Layer 3 of a small transformer language model trained on English Wikipedia (13 layers, counted from 0, width 128).
Take only the direct path to the model's output, skipping the later layers: a vector added to the residual stream pushes a token's score in proportion to its dot product with that token's output vector.

Output vectors of the tokens that the questions are about. A number n stands for (n - 128) times 0.0086.
"q": 161, 126, 119, 127, 121, 129, 128, 158, 111, 93, 144, 126, 58, 106, 87, 121, 112, 162, 120, 127, 101, 112, 180, 167, 166, 109, 154, 128, 130, 104, 108, 113, 81, 103, 161, 142, 129, 147, 105, 181, 110, 130, 155, 86, 125, 145, 138, 116, 126, 117, 44, 83, 156, 155, 130, 99, 133, 143, 136, 158, 156, 111, 127, 171, 140, 77, 147, 131, 67, 53, 148, 132, 88, 167, 54, 89, 97, 96, 120, 138, 117, 66, 79, 116, 127, 151, 113, 122, 119, 132, 124, 181, 136, 88, 152, 133, 98, 168, 156, 147, 148, 121, 103, 132, 134, 96, 74, 119, 129, 130, 157, 165, 197, 117, 170, 133, 201, 134, 133, 94, 167, 140, 171, 121, 124, 127, 113, 163
"pisode": 86, 183, 175, 125, 108, 141, 102, 129, 208, 132, 135, 139, 127, 165, 132, 74, 127, 102, 159, 107, 147, 125, 123, 115, 120, 115, 85, 131, 102, 103, 133, 130, 113, 131, 202, 185, 87, 178, 156, 140, 84, 107, 153, 155, 89, 147, 123, 140, 120, 128, 41, 128, 183, 64, 199, 80, 182, 165, 101, 165, 180, 141, 132, 154, 134, 126, 110, 114, 180, 125, 115, 73, 101, 121, 106, 149, 190, 104, 108, 128, 126, 123, 169, 162, 165, 107, 139, 167, 140, 95, 145, 114, 113, 164, 182, 170, 68, 121, 114, 182, 117, 142, 76, 186, 134, 163, 49, 166, 112, 97, 97, 88, 168, 126, 168, 153, 200, 108, 72, 138, 155, 213, 110, 163, 99, 104, 76, 133
"outh": 162, 132, 183, 86, 72, 162, 159, 123, 115, 97, 126, 199, 77, 120, 13, 158, 49, 118, 177, 148, 92, 90, 204, 38, 146, 156, 174, 154, 126, 131, 195, 126, 92, 156, 175, 248, 96, 139, 138, 128, 176, 127, 146, 187, 90, 95, 104, 101, 46, 142, 66, 38, 141, 143, 137, 121, 149, 129, 73, 113, 110, 195, 136, 128, 107, 124, 169, 179, 128, 163, 129, 89, 159, 93, 117, 98, 71, 84, 138, 123, 156, 183, 134, 166, 211, 163, 183, 85, 138, 196, 170, 119, 116, 87, 125, 148, 82, 136, 115, 72, 104, 126, 124, 118, 101, 132, 106, 198, 44, 142, 142, 143, 129, 126, 164, 85, 128, 95, 88, 82, 148, 90, 129, 165, 137, 117, 103, 121
"work": 138, 147, 191, 142, 171, 130, 80, 70, 98, 125, 137, 100, 98, 110, 76, 44, 92, 56, 111, 142, 87, 161, 117, 136, 154, 157, 143, 111, 118, 115, 145, 70, 123, 116, 116, 141, 103, 118, 163, 134, 141, 121, 187, 172, 69, 92, 85, 119, 127, 165, 69, 111, 137, 160, 91, 38, 147, 135, 79, 180, 128, 188, 132, 177, 149, 85, 137, 138, 134, 126, 109, 79, 152, 183, 162, 176, 162, 135, 95, 185, 131, 103, 89, 139, 160, 42, 134, 110, 98, 141, 136, 186, 109, 108, 157, 182, 148, 84, 122, 190, 78, 181, 140, 151, 163, 185, 157, 112, 96, 138, 144, 121, 111, 180, 121, 165, 115, 59, 145, 93, 128, 92, 156, 179, 133, 119, 119, 80
" born": 84, 138, 100, 90, 141, 120, 150, 113, 205, 103, 138, 155, 75, 169, 96, 104, 115, 178, 80, 110, 70, 156, 173, 127, 179, 104, 66, 225, 143, 89, 141, 146, 108, 156, 105, 142, 105, 113, 174, 124, 170, 159, 129, 54, 170, 119, 150, 165, 176, 149, 133, 43, 145, 132, 140, 121, 203, 91, 179, 179, 107, 147, 140, 199, 120, 170, 106, 79, 137, 61, 140, 93, 132, 116, 169, 145, 140, 173, 117, 155, 156, 153, 178, 105, 145, 129, 156, 155, 108, 90, 145, 171, 110, 102, 169, 118, 76, 112, 147, 128, 120, 149, 122, 109, 107, 129, 67, 193, 114, 130, 160, 75, 173, 83, 211, 111, 108, 130, 182, 98, 99, 194, 104, 129, 83, 109, 150, 122
" rele": 128, 159, 172, 104, 52, 163, 86, 134, 90, 129, 128, 192, 144, 110, 115, 143, 116, 126, 146, 133, 108, 176, 116, 91, 93, 163, 125, 176, 104, 112, 182, 95, 127, 156, 161, 122, 124, 133, 109, 111, 120, 134, 130, 124, 147, 126, 50, 108, 114, 139, 125, 131, 139, 114, 113, 93, 147, 145, 85, 148, 136, 122, 140, 155, 92, 129, 120, 153, 207, 182, 128, 62, 109, 67, 78, 161, 72, 106, 127, 97, 113, 131, 128, 182, 173, 87, 108, 126, 117, 111, 158, 123, 124, 159, 173, 159, 132, 133, 178, 163, 101, 170, 99, 153, 78, 156, 77, 155, 113, 69, 107, 107, 105, 134, 162, 165, 179, 121, 101, 152, 123, 196, 125, 168, 93, 136, 108, 133
"usic": 145, 155, 143, 72, 89, 210, 107, 100, 177, 103, 95, 132, 86, 198, 125, 102, 73, 114, 133, 82, 59, 98, 151, 149, 106, 134, 110, 244, 139, 102, 130, 134, 148, 179, 99, 168, 91, 154, 164, 103, 86, 202, 143, 148, 88, 85, 106, 125, 128, 179, 13, 153, 129, 105, 113, 86, 127, 70, 100, 153, 105, 171, 128, 160, 172, 105, 119, 117, 175, 196, 179, 131, 125, 140, 74, 140, 127, 23, 127, 150, 150, 199, 141, 142, 213, 109, 141, 61, 119, 118, 178, 88, 59, 112, 227, 114, 117, 136, 152, 199, 93, 149, 138, 66, 95, 160, 54, 151, 86, 164, 128, 93, 142, 195, 186, 97, 116, 114, 113, 204, 118, 207, 73, 114, 94, 128, 87, 68
"per": 153, 122, 113, 120, 102, 130, 148, 120, 90, 115, 186, 59, 130, 93, 160, 81, 126, 74, 157, 72, 92, 67, 193, 140, 172, 107, 136, 126, 124, 196, 166, 161, 149, 123, 153, 156, 128, 129, 136, 63, 155, 122, 156, 152, 135, 89, 134, 101, 115, 93, 29, 133, 194, 139, 104, 129, 130, 130, 56, 196, 121, 122, 131, 165, 123, 82, 128, 93, 116, 94, 100, 137, 93, 107, 126, 57, 95, 86, 119, 147, 127, 140, 93, 112, 151, 76, 178, 119, 131, 165, 140, 158, 82, 96, 95, 113, 97, 108, 179, 124, 135, 166, 98, 175, 121, 128, 188, 102, 131, 124, 129, 117, 127, 106, 140, 152, 141, 82, 122, 155, 147, 118, 134, 147, 61, 108, 56, 70
"ner": 101, 94, 158, 155, 105, 86, 88, 105, 127, 96, 133, 112, 97, 177, 126, 106, 100, 144, 99, 119, 95, 120, 140, 140, 159, 119, 147, 168, 139, 168, 143, 131, 158, 111, 91, 144, 118, 158, 185, 115, 172, 193, 146, 96, 112, 84, 99, 53, 119, 130, 39, 121, 117, 119, 96, 150, 220, 130, 54, 206, 104, 156, 131, 155, 169, 109, 124, 106, 131, 166, 132, 35, 120, 74, 172, 165, 135, 94, 131, 118, 180, 88, 159, 202, 144, 168, 140, 176, 178, 120, 161, 156, 79, 71, 220, 121, 107, 163, 124, 129, 173, 175, 71, 116, 130, 126, 120, 100, 105, 152, 109, 85, 115, 49, 130, 109, 48, 88, 82, 172, 152, 131, 173, 160, 157, 117, 75, 84
"===": 127, 140, 202, 113, 140, 189, 144, 143, 136, 148, 141, 114, 160, 126, 143, 71, 151, 178, 127, 132, 65, 143, 89, 43, 114, 139, 120, 133, 149, 78, 78, 102, 117, 136, 156, 112, 113, 134, 183, 85, 114, 119, 148, 123, 125, 153, 127, 110, 66, 68, 90, 75, 151, 88, 94, 144, 105, 113, 163, 150, 84, 206, 130, 133, 150, 163, 82, 128, 117, 166, 120, 107, 112, 137, 131, 138, 16, 98, 105, 101, 133, 94, 108, 90, 104, 128, 140, 83, 143, 86, 183, 87, 140, 92, 147, 164, 95, 97, 164, 124, 82, 131, 190, 94, 143, 79, 132, 87, 71, 154, 132, 105, 115, 144, 147, 105, 118, 134, 108, 140, 88, 173, 120, 149, 169, 115, 66, 101
"ced": 74, 116, 106, 54, 151, 110, 85, 131, 168, 135, 146, 174, 117, 104, 179, 153, 159, 101, 144, 101, 121, 120, 220, 82, 137, 142, 122, 123, 169, 125, 174, 97, 61, 163, 204, 199, 121, 123, 127, 110, 188, 176, 134, 189, 148, 123, 106, 196, 129, 79, 66, 103, 174, 134, 170, 191, 224, 83, 170, 171, 83, 214, 135, 188, 133, 104, 123, 126, 139, 120, 141, 87, 62, 166, 156, 118, 148, 122, 71, 62, 210, 138, 127, 107, 133, 85, 103, 128, 130, 125, 174, 139, 63, 146, 133, 172, 149, 148, 187, 164, 93, 132, 95, 86, 172, 111, 72, 117, 170, 105, 103, 56, 108, 177, 137, 140, 126, 151, 145, 132, 133, 225, 201, 140, 83, 152, 126, 130
"ore": 176, 118, 110, 113, 130, 167, 152, 96, 146, 108, 141, 122, 134, 87, 118, 157, 107, 126, 129, 98, 160, 131, 131, 143, 176, 100, 109, 153, 150, 103, 186, 184, 104, 166, 137, 166, 112, 186, 89, 124, 70, 165, 135, 162, 56, 63, 170, 97, 137, 130, 36, 151, 106, 171, 122, 156, 128, 132, 61, 75, 133, 120, 131, 115, 138, 54, 85, 91, 101, 163, 108, 131, 87, 155, 85, 161, 148, 144, 101, 90, 96, 173, 158, 138, 126, 71, 123, 103, 174, 119, 167, 113, 120, 91, 116, 147, 118, 167, 140, 113, 74, 164, 160, 107, 145, 122, 86, 161, 140, 92, 131, 166, 88, 162, 144, 75, 155, 72, 76, 155, 93, 107, 162, 52, 109, 154, 154, 160
"ct": 145, 184, 118, 65, 87, 93, 166, 105, 221, 134, 59, 123, 71, 151, 114, 141, 138, 109, 127, 128, 146, 157, 190, 131, 134, 103, 156, 142, 84, 90, 78, 121, 90, 96, 106, 177, 102, 121, 117, 178, 180, 97, 215, 168, 166, 112, 130, 101, 82, 146, 60, 132, 167, 165, 165, 121, 174, 90, 113, 162, 20, 153, 133, 161, 124, 107, 85, 129, 136, 109, 163, 132, 173, 87, 99, 163, 140, 94, 124, 190, 131, 154, 126, 207, 117, 104, 87, 84, 127, 152, 153, 165, 146, 141, 113, 144, 93, 121, 211, 200, 118, 157, 116, 186, 177, 111, 153, 128, 214, 110, 84, 72, 102, 181, 151, 230, 141, 86, 138, 80, 159, 86, 94, 101, 112, 214, 145, 105
" album": 112, 185, 149, 129, 104, 141, 109, 78, 164, 139, 102, 159, 132, 126, 109, 98, 51, 155, 99, 80, 64, 112, 171, 113, 111, 162, 53, 209, 165, 48, 136, 122, 146, 164, 166, 198, 122, 126, 142, 117, 99, 132, 164, 158, 94, 143, 84, 77, 130, 88, 118, 159, 156, 115, 107, 46, 134, 103, 98, 220, 109, 116, 140, 152, 93, 138, 91, 96, 203, 152, 73, 78, 94, 66, 60, 171, 112, 93, 93, 132, 136, 137, 131, 199, 124, 76, 85, 145, 91, 48, 132, 144, 126, 151, 210, 93, 114, 154, 152, 211, 82, 161, 130, 137, 134, 163, 77, 134, 69, 121, 98, 54, 142, 116, 179, 130, 130, 77, 86, 179, 122, 181, 59, 187, 93, 142, 86, 59
"ound": 185, 124, 140, 90, 107, 140, 162, 149, 107, 133, 160, 185, 144, 99, 121, 201, 116, 94, 101, 139, 132, 146, 209, 120, 154, 180, 137, 92, 200, 129, 146, 139, 166, 99, 117, 180, 96, 101, 140, 177, 179, 171, 153, 172, 148, 194, 183, 75, 141, 81, 60, 87, 198, 178, 139, 56, 127, 110, 94, 186, 181, 184, 136, 116, 130, 134, 53, 161, 116, 132, 78, 149, 102, 98, 84, 147, 115, 98, 132, 74, 169, 158, 111, 119, 157, 67, 156, 177, 103, 69, 147, 132, 180, 86, 114, 112, 141, 76, 125, 119, 94, 130, 187, 136, 170, 158, 92, 145, 158, 142, 102, 45, 81, 119, 132, 173, 164, 123, 104, 143, 155, 99, 124, 126, 118, 192, 101, 113
"ans": 77, 168, 140, 116, 181, 99, 119, 155, 131, 132, 163, 149, 56, 129, 84, 190, 60, 139, 164, 135, 118, 87, 167, 141, 135, 167, 94, 159, 139, 101, 78, 97, 151, 112, 129, 184, 110, 146, 130, 163, 95, 129, 146, 90, 126, 117, 117, 120, 115, 77, 85, 139, 158, 171, 97, 137, 163, 129, 149, 87, 107, 161, 132, 119, 67, 138, 193, 170, 144, 178, 116, 150, 125, 141, 81, 165, 68, 141, 49, 75, 135, 155, 74, 143, 110, 150, 149, 126, 143, 154, 131, 106, 133, 82, 142, 154, 96, 131, 81, 154, 115, 170, 105, 123, 147, 110, 176, 110, 139, 123, 60, 149, 119, 119, 154, 82, 150, 98, 40, 135, 165, 155, 167, 113, 112, 104, 135, 78
"ches": 117, 113, 108, 77, 140, 113, 131, 150, 164, 80, 129, 204, 106, 125, 72, 139, 140, 144, 79, 163, 63, 164, 125, 126, 141, 178, 137, 119, 187, 149, 143, 128, 89, 147, 108, 236, 116, 114, 166, 97, 159, 182, 167, 127, 78, 128, 50, 101, 103, 97, 51, 162, 99, 165, 171, 161, 125, 69, 82, 119, 164, 176, 137, 213, 60, 116, 113, 83, 110, 70, 182, 139, 128, 60, 166, 181, 124, 111, 146, 186, 149, 102, 78, 142, 129, 133, 117, 116, 98, 135, 192, 168, 118, 48, 208, 82, 115, 131, 109, 103, 134, 146, 106, 110, 213, 86, 169, 104, 73, 170, 92, 81, 98, 167, 200, 123, 137, 139, 146, 135, 205, 143, 175, 159, 123, 183, 86, 68

Each question shows what one neuron of this layer's MLP adds at an activation of 1. A number n stands for (n - 128) times 0.0043.

n38: 103, 123, 147, 107, 96, 161, 133, 134, 141, 117, 102, 105, 108, 105, 129, 137, 137, 145, 132, 147, 108, 135, 101, 163, 127, 127, 114, 112, 146, 137, 116, 120, 129, 101, 129, 113, 147, 117, 125, 85, 92, 146, 134, 141, 153, 95, 114, 118, 113, 101, 159, 146, 139, 129, 74, 152, 133, 125, 151, 89, 144, 112, 122, 106, 107, 150, 151, 150, 93, 146, 127, 122, 143, 97, 125, 77, 141, 108, 92, 160, 119, 118, 116, 112, 133, 103, 161, 125, 121, 88, 126, 124, 117, 160, 90, 111, 140, 98, 73, 118, 120, 120, 150, 138, 117, 173, 132, 100, 144, 204, 93, 127, 118, 99, 62, 148, 117, 167, 115, 140, 106, 159, 120, 135, 124, 130, 131, 160
Which of these tokens does it push down most? "ct"

n14: 121, 145, 94, 110, 127, 127, 145, 159, 131, 130, 164, 131, 151, 162, 83, 134, 124, 112, 115, 137, 175, 104, 99, 151, 173, 95, 99, 88, 124, 128, 118, 92, 129, 132, 164, 108, 118, 133, 114, 89, 95, 132, 101, 145, 117, 134, 143, 133, 121, 103, 118, 154, 126, 114, 121, 142, 117, 120, 102, 163, 106, 85, 139, 126, 107, 97, 90, 96, 99, 113, 97, 136, 125, 165, 125, 98, 115, 109, 107, 112, 123, 104, 76, 132, 140, 116, 129, 97, 96, 153, 127, 153, 140, 159, 112, 107, 153, 100, 113, 175, 159, 124, 148, 146, 123, 92, 93, 113, 121, 136, 125, 123, 162, 133, 103, 151, 122, 162, 68, 146, 154, 137, 136, 135, 139, 132, 156, 183
Which of these tokens does it push up most? "q"

n211: 154, 146, 136, 107, 103, 146, 116, 122, 131, 110, 160, 137, 132, 110, 144, 112, 148, 125, 143, 187, 119, 106, 115, 127, 113, 146, 124, 132, 124, 122, 145, 129, 153, 122, 111, 188, 161, 67, 127, 151, 106, 138, 115, 98, 150, 144, 134, 137, 138, 115, 160, 139, 158, 127, 130, 148, 144, 118, 148, 166, 134, 124, 138, 100, 130, 92, 90, 171, 163, 142, 77, 96, 120, 135, 134, 128, 117, 179, 142, 142, 116, 131, 106, 85, 135, 139, 136, 103, 165, 124, 104, 124, 126, 120, 144, 185, 104, 154, 127, 132, 147, 152, 133, 159, 74, 121, 126, 102, 140, 181, 118, 113, 62, 114, 64, 146, 96, 123, 124, 166, 106, 122, 99, 108, 120, 148, 127, 118
Which of these tokens does it push up most? "ound"

n18: 152, 121, 112, 190, 112, 123, 137, 131, 170, 140, 123, 131, 132, 131, 99, 125, 133, 128, 141, 123, 151, 135, 106, 157, 146, 116, 85, 128, 103, 138, 161, 156, 127, 152, 107, 117, 100, 145, 120, 100, 141, 171, 117, 146, 128, 124, 132, 76, 156, 93, 125, 153, 134, 142, 98, 138, 142, 143, 120, 155, 113, 140, 149, 141, 116, 154, 118, 151, 120, 130, 83, 110, 131, 134, 117, 174, 102, 157, 121, 121, 161, 132, 116, 125, 139, 156, 127, 136, 120, 126, 149, 113, 129, 123, 132, 157, 163, 171, 149, 159, 170, 113, 134, 120, 122, 129, 57, 115, 132, 125, 126, 145, 119, 113, 148, 158, 70, 84, 107, 150, 165, 85, 129, 83, 126, 160, 138, 152
Which of these tokens does it push up most? "ner"

n175: 127, 138, 129, 141, 131, 152, 127, 114, 107, 121, 136, 108, 77, 118, 120, 146, 119, 143, 131, 129, 113, 138, 153, 136, 128, 152, 100, 106, 148, 92, 133, 111, 142, 118, 89, 116, 89, 108, 168, 121, 138, 136, 116, 90, 134, 125, 126, 126, 106, 178, 64, 151, 136, 129, 118, 132, 152, 94, 168, 141, 142, 102, 168, 116, 154, 139, 154, 156, 159, 125, 77, 126, 143, 161, 129, 136, 158, 78, 135, 115, 154, 149, 156, 127, 145, 154, 111, 131, 90, 85, 129, 88, 110, 125, 143, 99, 123, 153, 98, 148, 143, 117, 140, 117, 140, 137, 115, 157, 156, 162, 157, 135, 143, 147, 181, 136, 127, 129, 97, 163, 102, 185, 137, 139, 113, 166, 150, 108
Which of these tokens does it push down most? "per"

n297: 190, 147, 171, 120, 113, 98, 128, 148, 127, 76, 126, 76, 104, 135, 124, 96, 134, 140, 136, 106, 142, 87, 88, 122, 126, 127, 129, 136, 144, 76, 92, 124, 96, 140, 138, 111, 104, 125, 110, 137, 64, 162, 163, 142, 149, 154, 139, 105, 138, 130, 121, 154, 121, 118, 120, 117, 116, 107, 145, 128, 140, 110, 155, 143, 139, 110, 108, 126, 73, 148, 181, 147, 122, 94, 108, 139, 97, 154, 126, 143, 116, 108, 168, 126, 119, 117, 189, 124, 171, 177, 160, 168, 142, 139, 140, 138, 105, 98, 126, 161, 132, 120, 144, 154, 132, 136, 86, 135, 98, 88, 140, 130, 176, 181, 153, 130, 161, 101, 98, 101, 148, 149, 137, 111, 142, 100, 130, 161
Which of these tokens does it push up most? "q"

n272: 132, 99, 138, 141, 112, 149, 121, 86, 129, 101, 159, 201, 128, 150, 105, 135, 100, 187, 100, 143, 129, 149, 121, 161, 129, 112, 97, 102, 142, 120, 92, 120, 125, 141, 107, 106, 83, 160, 105, 158, 134, 165, 165, 124, 110, 101, 154, 127, 147, 122, 88, 90, 136, 130, 174, 120, 115, 88, 127, 104, 103, 79, 132, 221, 122, 135, 104, 105, 110, 123, 129, 157, 122, 132, 103, 135, 156, 129, 153, 96, 132, 125, 119, 131, 123, 132, 127, 116, 135, 106, 159, 98, 120, 136, 131, 120, 59, 93, 126, 155, 132, 154, 149, 127, 132, 152, 157, 122, 153, 137, 88, 111, 136, 156, 146, 110, 102, 131, 102, 129, 176, 155, 169, 116, 102, 133, 108, 137
Which two tokens does it push up most, strongest first? "ches", "usic"

n311: 141, 122, 194, 82, 134, 129, 157, 88, 105, 188, 145, 140, 94, 114, 138, 133, 158, 99, 91, 119, 111, 114, 134, 131, 140, 145, 114, 117, 142, 144, 82, 147, 146, 152, 137, 104, 70, 146, 110, 76, 121, 145, 159, 102, 135, 144, 109, 116, 104, 121, 154, 110, 130, 129, 100, 96, 108, 146, 120, 143, 132, 130, 118, 91, 146, 84, 121, 113, 173, 135, 89, 117, 131, 99, 140, 141, 130, 136, 164, 120, 140, 121, 136, 136, 138, 122, 120, 125, 184, 129, 106, 109, 130, 107, 108, 149, 130, 128, 135, 122, 156, 145, 109, 115, 178, 124, 117, 126, 129, 112, 136, 133, 110, 61, 164, 145, 155, 73, 160, 178, 115, 136, 86, 102, 141, 127, 101, 150
Which of these tokens does it push down most? "ced"

n255: 110, 109, 106, 93, 141, 134, 144, 154, 108, 134, 137, 138, 108, 139, 174, 107, 110, 125, 120, 71, 162, 93, 157, 133, 114, 99, 129, 132, 98, 114, 146, 118, 138, 164, 94, 124, 138, 125, 135, 119, 145, 121, 134, 151, 141, 149, 145, 109, 107, 113, 85, 93, 145, 117, 148, 135, 122, 131, 102, 128, 140, 125, 109, 95, 139, 130, 92, 90, 121, 124, 115, 169, 143, 98, 119, 126, 104, 107, 139, 127, 149, 123, 80, 91, 148, 137, 102, 141, 174, 127, 107, 167, 127, 93, 92, 119, 126, 121, 149, 139, 162, 159, 134, 171, 90, 172, 147, 101, 148, 119, 161, 70, 133, 134, 69, 157, 130, 115, 143, 127, 148, 133, 137, 98, 109, 151, 111, 166
Which of these tokens does it push up most? "per"

n65: 165, 101, 105, 142, 86, 137, 120, 136, 149, 145, 113, 136, 102, 136, 174, 152, 121, 115, 134, 89, 157, 123, 90, 134, 139, 166, 91, 93, 117, 151, 137, 184, 118, 112, 125, 125, 131, 77, 100, 153, 141, 128, 147, 149, 118, 69, 162, 140, 104, 132, 87, 140, 146, 127, 133, 140, 159, 163, 113, 108, 120, 111, 137, 97, 117, 118, 146, 138, 103, 114, 155, 121, 115, 127, 104, 129, 123, 158, 109, 137, 142, 144, 101, 134, 124, 118, 91, 149, 174, 138, 123, 146, 100, 124, 158, 142, 155, 138, 129, 136, 117, 117, 176, 54, 174, 131, 74, 125, 116, 96, 114, 116, 119, 161, 113, 83, 113, 96, 133, 129, 160, 124, 110, 154, 141, 130, 104, 126
Which three tokens does it push up most, strongest first? "ore", "ced", "usic"

n303: 161, 132, 170, 157, 129, 146, 141, 84, 129, 82, 131, 159, 123, 162, 138, 96, 85, 128, 120, 161, 122, 124, 155, 144, 115, 123, 111, 96, 154, 94, 142, 134, 174, 136, 147, 125, 178, 105, 124, 124, 127, 95, 138, 99, 142, 100, 133, 135, 144, 117, 55, 116, 133, 146, 163, 169, 115, 126, 97, 146, 141, 120, 119, 123, 169, 103, 153, 93, 129, 174, 112, 140, 118, 132, 116, 133, 135, 146, 173, 152, 106, 133, 143, 141, 153, 103, 136, 69, 138, 155, 134, 76, 159, 136, 135, 160, 150, 138, 146, 123, 99, 149, 130, 137, 122, 91, 141, 134, 108, 132, 148, 82, 67, 136, 124, 105, 144, 121, 118, 148, 131, 111, 109, 97, 149, 121, 109, 152
Which three tokens does it push up most, strongest first? "ore", "usic", "outh"

n87: 143, 92, 162, 125, 131, 111, 126, 135, 133, 123, 233, 181, 119, 120, 167, 130, 147, 106, 67, 174, 158, 152, 134, 119, 160, 169, 143, 60, 140, 70, 92, 128, 95, 112, 127, 112, 94, 90, 150, 87, 62, 145, 112, 164, 129, 136, 82, 131, 154, 101, 76, 123, 145, 146, 122, 115, 120, 104, 147, 127, 135, 150, 98, 136, 150, 142, 156, 131, 117, 119, 76, 113, 117, 119, 169, 121, 98, 126, 170, 165, 126, 123, 144, 139, 168, 128, 149, 151, 168, 147, 141, 126, 158, 106, 105, 146, 134, 74, 135, 143, 173, 136, 121, 148, 125, 127, 125, 141, 160, 194, 138, 152, 132, 107, 158, 126, 160, 155, 139, 154, 147, 125, 112, 104, 157, 151, 154, 132
Which of these tokens does it push down most? " album"

n44: 120, 181, 154, 144, 120, 78, 186, 134, 141, 124, 127, 127, 129, 124, 177, 98, 140, 132, 166, 120, 77, 143, 137, 179, 96, 133, 122, 141, 97, 138, 158, 132, 97, 140, 99, 126, 83, 109, 115, 115, 123, 135, 103, 159, 128, 120, 54, 162, 84, 126, 155, 71, 144, 119, 111, 99, 99, 157, 147, 115, 160, 141, 122, 121, 106, 101, 132, 130, 133, 169, 114, 92, 95, 171, 134, 84, 160, 161, 83, 134, 83, 163, 126, 145, 121, 128, 121, 102, 127, 114, 96, 120, 141, 143, 130, 123, 114, 109, 104, 112, 144, 103, 134, 109, 151, 118, 152, 97, 135, 111, 148, 112, 108, 145, 114, 114, 143, 79, 173, 166, 138, 142, 155, 84, 103, 147, 104, 118
Which of these tokens does it push up most? "work"

n67: 116, 105, 118, 141, 127, 101, 181, 115, 96, 132, 122, 142, 93, 78, 79, 129, 163, 134, 149, 124, 121, 131, 125, 127, 152, 114, 119, 67, 152, 189, 121, 141, 106, 123, 130, 150, 147, 142, 94, 103, 159, 127, 131, 123, 148, 130, 144, 107, 105, 94, 119, 137, 73, 96, 99, 132, 153, 129, 108, 151, 123, 124, 110, 118, 90, 142, 119, 67, 141, 162, 118, 111, 89, 128, 118, 191, 145, 123, 123, 129, 124, 128, 152, 135, 143, 154, 90, 159, 139, 114, 101, 145, 118, 101, 132, 158, 81, 142, 107, 138, 94, 137, 129, 138, 116, 154, 117, 183, 104, 108, 99, 109, 73, 102, 116, 129, 127, 133, 150, 158, 96, 157, 90, 145, 142, 142, 135, 163
Which of these tokens does it push up most? "ner"

n181: 138, 149, 138, 98, 138, 82, 127, 118, 108, 136, 120, 149, 135, 112, 118, 125, 132, 143, 107, 142, 129, 172, 120, 176, 159, 150, 111, 114, 84, 116, 148, 143, 90, 169, 129, 128, 142, 170, 144, 149, 104, 135, 57, 141, 86, 158, 139, 131, 100, 152, 121, 139, 143, 112, 122, 114, 157, 149, 140, 142, 167, 143, 74, 141, 124, 130, 160, 144, 72, 101, 124, 156, 119, 158, 99, 97, 105, 114, 148, 162, 82, 148, 122, 147, 160, 128, 109, 155, 109, 87, 120, 117, 139, 118, 126, 80, 147, 125, 175, 78, 138, 141, 160, 98, 174, 130, 118, 86, 152, 135, 121, 120, 152, 133, 165, 159, 129, 118, 169, 114, 111, 163, 117, 118, 120, 160, 106, 149
Which of these tokens does it push up most? "q"

n139: 122, 148, 104, 124, 165, 155, 160, 153, 142, 133, 114, 82, 144, 142, 113, 143, 87, 127, 121, 159, 149, 174, 144, 144, 134, 113, 145, 136, 110, 153, 113, 113, 89, 130, 184, 126, 172, 124, 149, 145, 115, 119, 147, 90, 132, 150, 149, 147, 95, 102, 160, 147, 123, 127, 118, 74, 106, 136, 156, 112, 113, 161, 129, 166, 74, 106, 139, 115, 126, 120, 156, 132, 103, 152, 155, 124, 115, 129, 158, 132, 156, 114, 117, 140, 173, 125, 122, 105, 144, 142, 102, 160, 191, 115, 158, 152, 139, 105, 174, 98, 146, 130, 187, 141, 135, 104, 126, 105, 109, 141, 117, 88, 120, 136, 138, 146, 127, 107, 110, 127, 137, 155, 130, 127, 156, 109, 86, 150
Which of these tokens does it push up most? "==="

n159: 138, 145, 142, 173, 130, 110, 74, 114, 176, 143, 136, 144, 110, 71, 129, 187, 133, 115, 153, 152, 102, 140, 151, 121, 155, 104, 134, 157, 105, 95, 156, 136, 82, 123, 138, 137, 120, 147, 151, 134, 119, 120, 79, 182, 101, 148, 134, 114, 114, 148, 101, 155, 110, 83, 122, 150, 145, 102, 103, 138, 127, 84, 151, 128, 82, 117, 134, 169, 128, 115, 136, 120, 137, 98, 118, 113, 146, 151, 123, 149, 147, 140, 135, 137, 161, 117, 127, 91, 114, 132, 139, 96, 117, 69, 156, 145, 148, 127, 167, 132, 159, 169, 107, 122, 106, 134, 131, 149, 97, 123, 96, 131, 143, 114, 133, 106, 127, 112, 116, 148, 165, 155, 113, 124, 125, 134, 122, 168
Which of these tokens does it push up most? "outh"

n58: 136, 137, 143, 174, 143, 127, 129, 144, 112, 132, 122, 138, 89, 108, 175, 144, 132, 127, 131, 116, 112, 168, 112, 92, 130, 138, 111, 126, 60, 155, 139, 127, 102, 107, 136, 101, 25, 117, 146, 119, 130, 123, 131, 109, 117, 93, 121, 156, 107, 131, 179, 143, 135, 85, 126, 106, 98, 137, 114, 123, 162, 110, 117, 129, 130, 106, 104, 124, 105, 155, 140, 136, 123, 123, 138, 124, 127, 131, 95, 125, 134, 163, 174, 152, 176, 145, 122, 140, 141, 130, 107, 158, 126, 105, 153, 108, 155, 163, 156, 146, 100, 168, 129, 108, 85, 99, 79, 164, 197, 142, 118, 132, 130, 87, 134, 87, 103, 111, 115, 136, 119, 122, 121, 158, 148, 175, 132, 105
Which three tokens does it push up most, strongest first? " rele", "ner", "usic"

n287: 129, 121, 119, 134, 105, 140, 126, 110, 103, 152, 131, 88, 126, 140, 122, 103, 129, 145, 131, 152, 191, 136, 134, 125, 163, 141, 87, 137, 127, 141, 110, 121, 115, 129, 109, 127, 129, 84, 122, 183, 122, 121, 145, 145, 170, 158, 151, 104, 197, 131, 115, 174, 103, 154, 132, 139, 128, 175, 114, 106, 129, 119, 123, 91, 141, 96, 102, 108, 156, 150, 120, 129, 136, 125, 146, 157, 163, 110, 138, 141, 137, 112, 98, 147, 119, 135, 108, 153, 157, 129, 111, 150, 148, 142, 132, 169, 133, 157, 122, 146, 129, 129, 140, 118, 125, 129, 133, 154, 157, 106, 101, 175, 144, 87, 171, 105, 145, 103, 88, 88, 87, 132, 165, 130, 164, 117, 134, 121
Which of these tokens does it push up most? "ore"

n62: 81, 113, 135, 162, 114, 146, 116, 139, 107, 137, 113, 116, 124, 122, 171, 70, 173, 126, 115, 180, 132, 150, 113, 147, 111, 89, 165, 123, 143, 86, 126, 127, 116, 137, 150, 86, 141, 175, 114, 109, 93, 115, 119, 138, 145, 116, 141, 133, 115, 132, 72, 58, 81, 120, 94, 128, 117, 148, 134, 172, 129, 149, 149, 139, 146, 130, 91, 120, 103, 170, 128, 95, 102, 110, 153, 142, 141, 104, 145, 150, 110, 110, 95, 147, 112, 127, 115, 134, 106, 96, 170, 88, 127, 177, 159, 117, 126, 127, 136, 152, 136, 107, 124, 133, 86, 97, 153, 124, 98, 133, 158, 92, 133, 100, 144, 157, 139, 93, 132, 152, 149, 111, 93, 143, 93, 124, 99, 115
Which of these tokens does it push down most? "ans"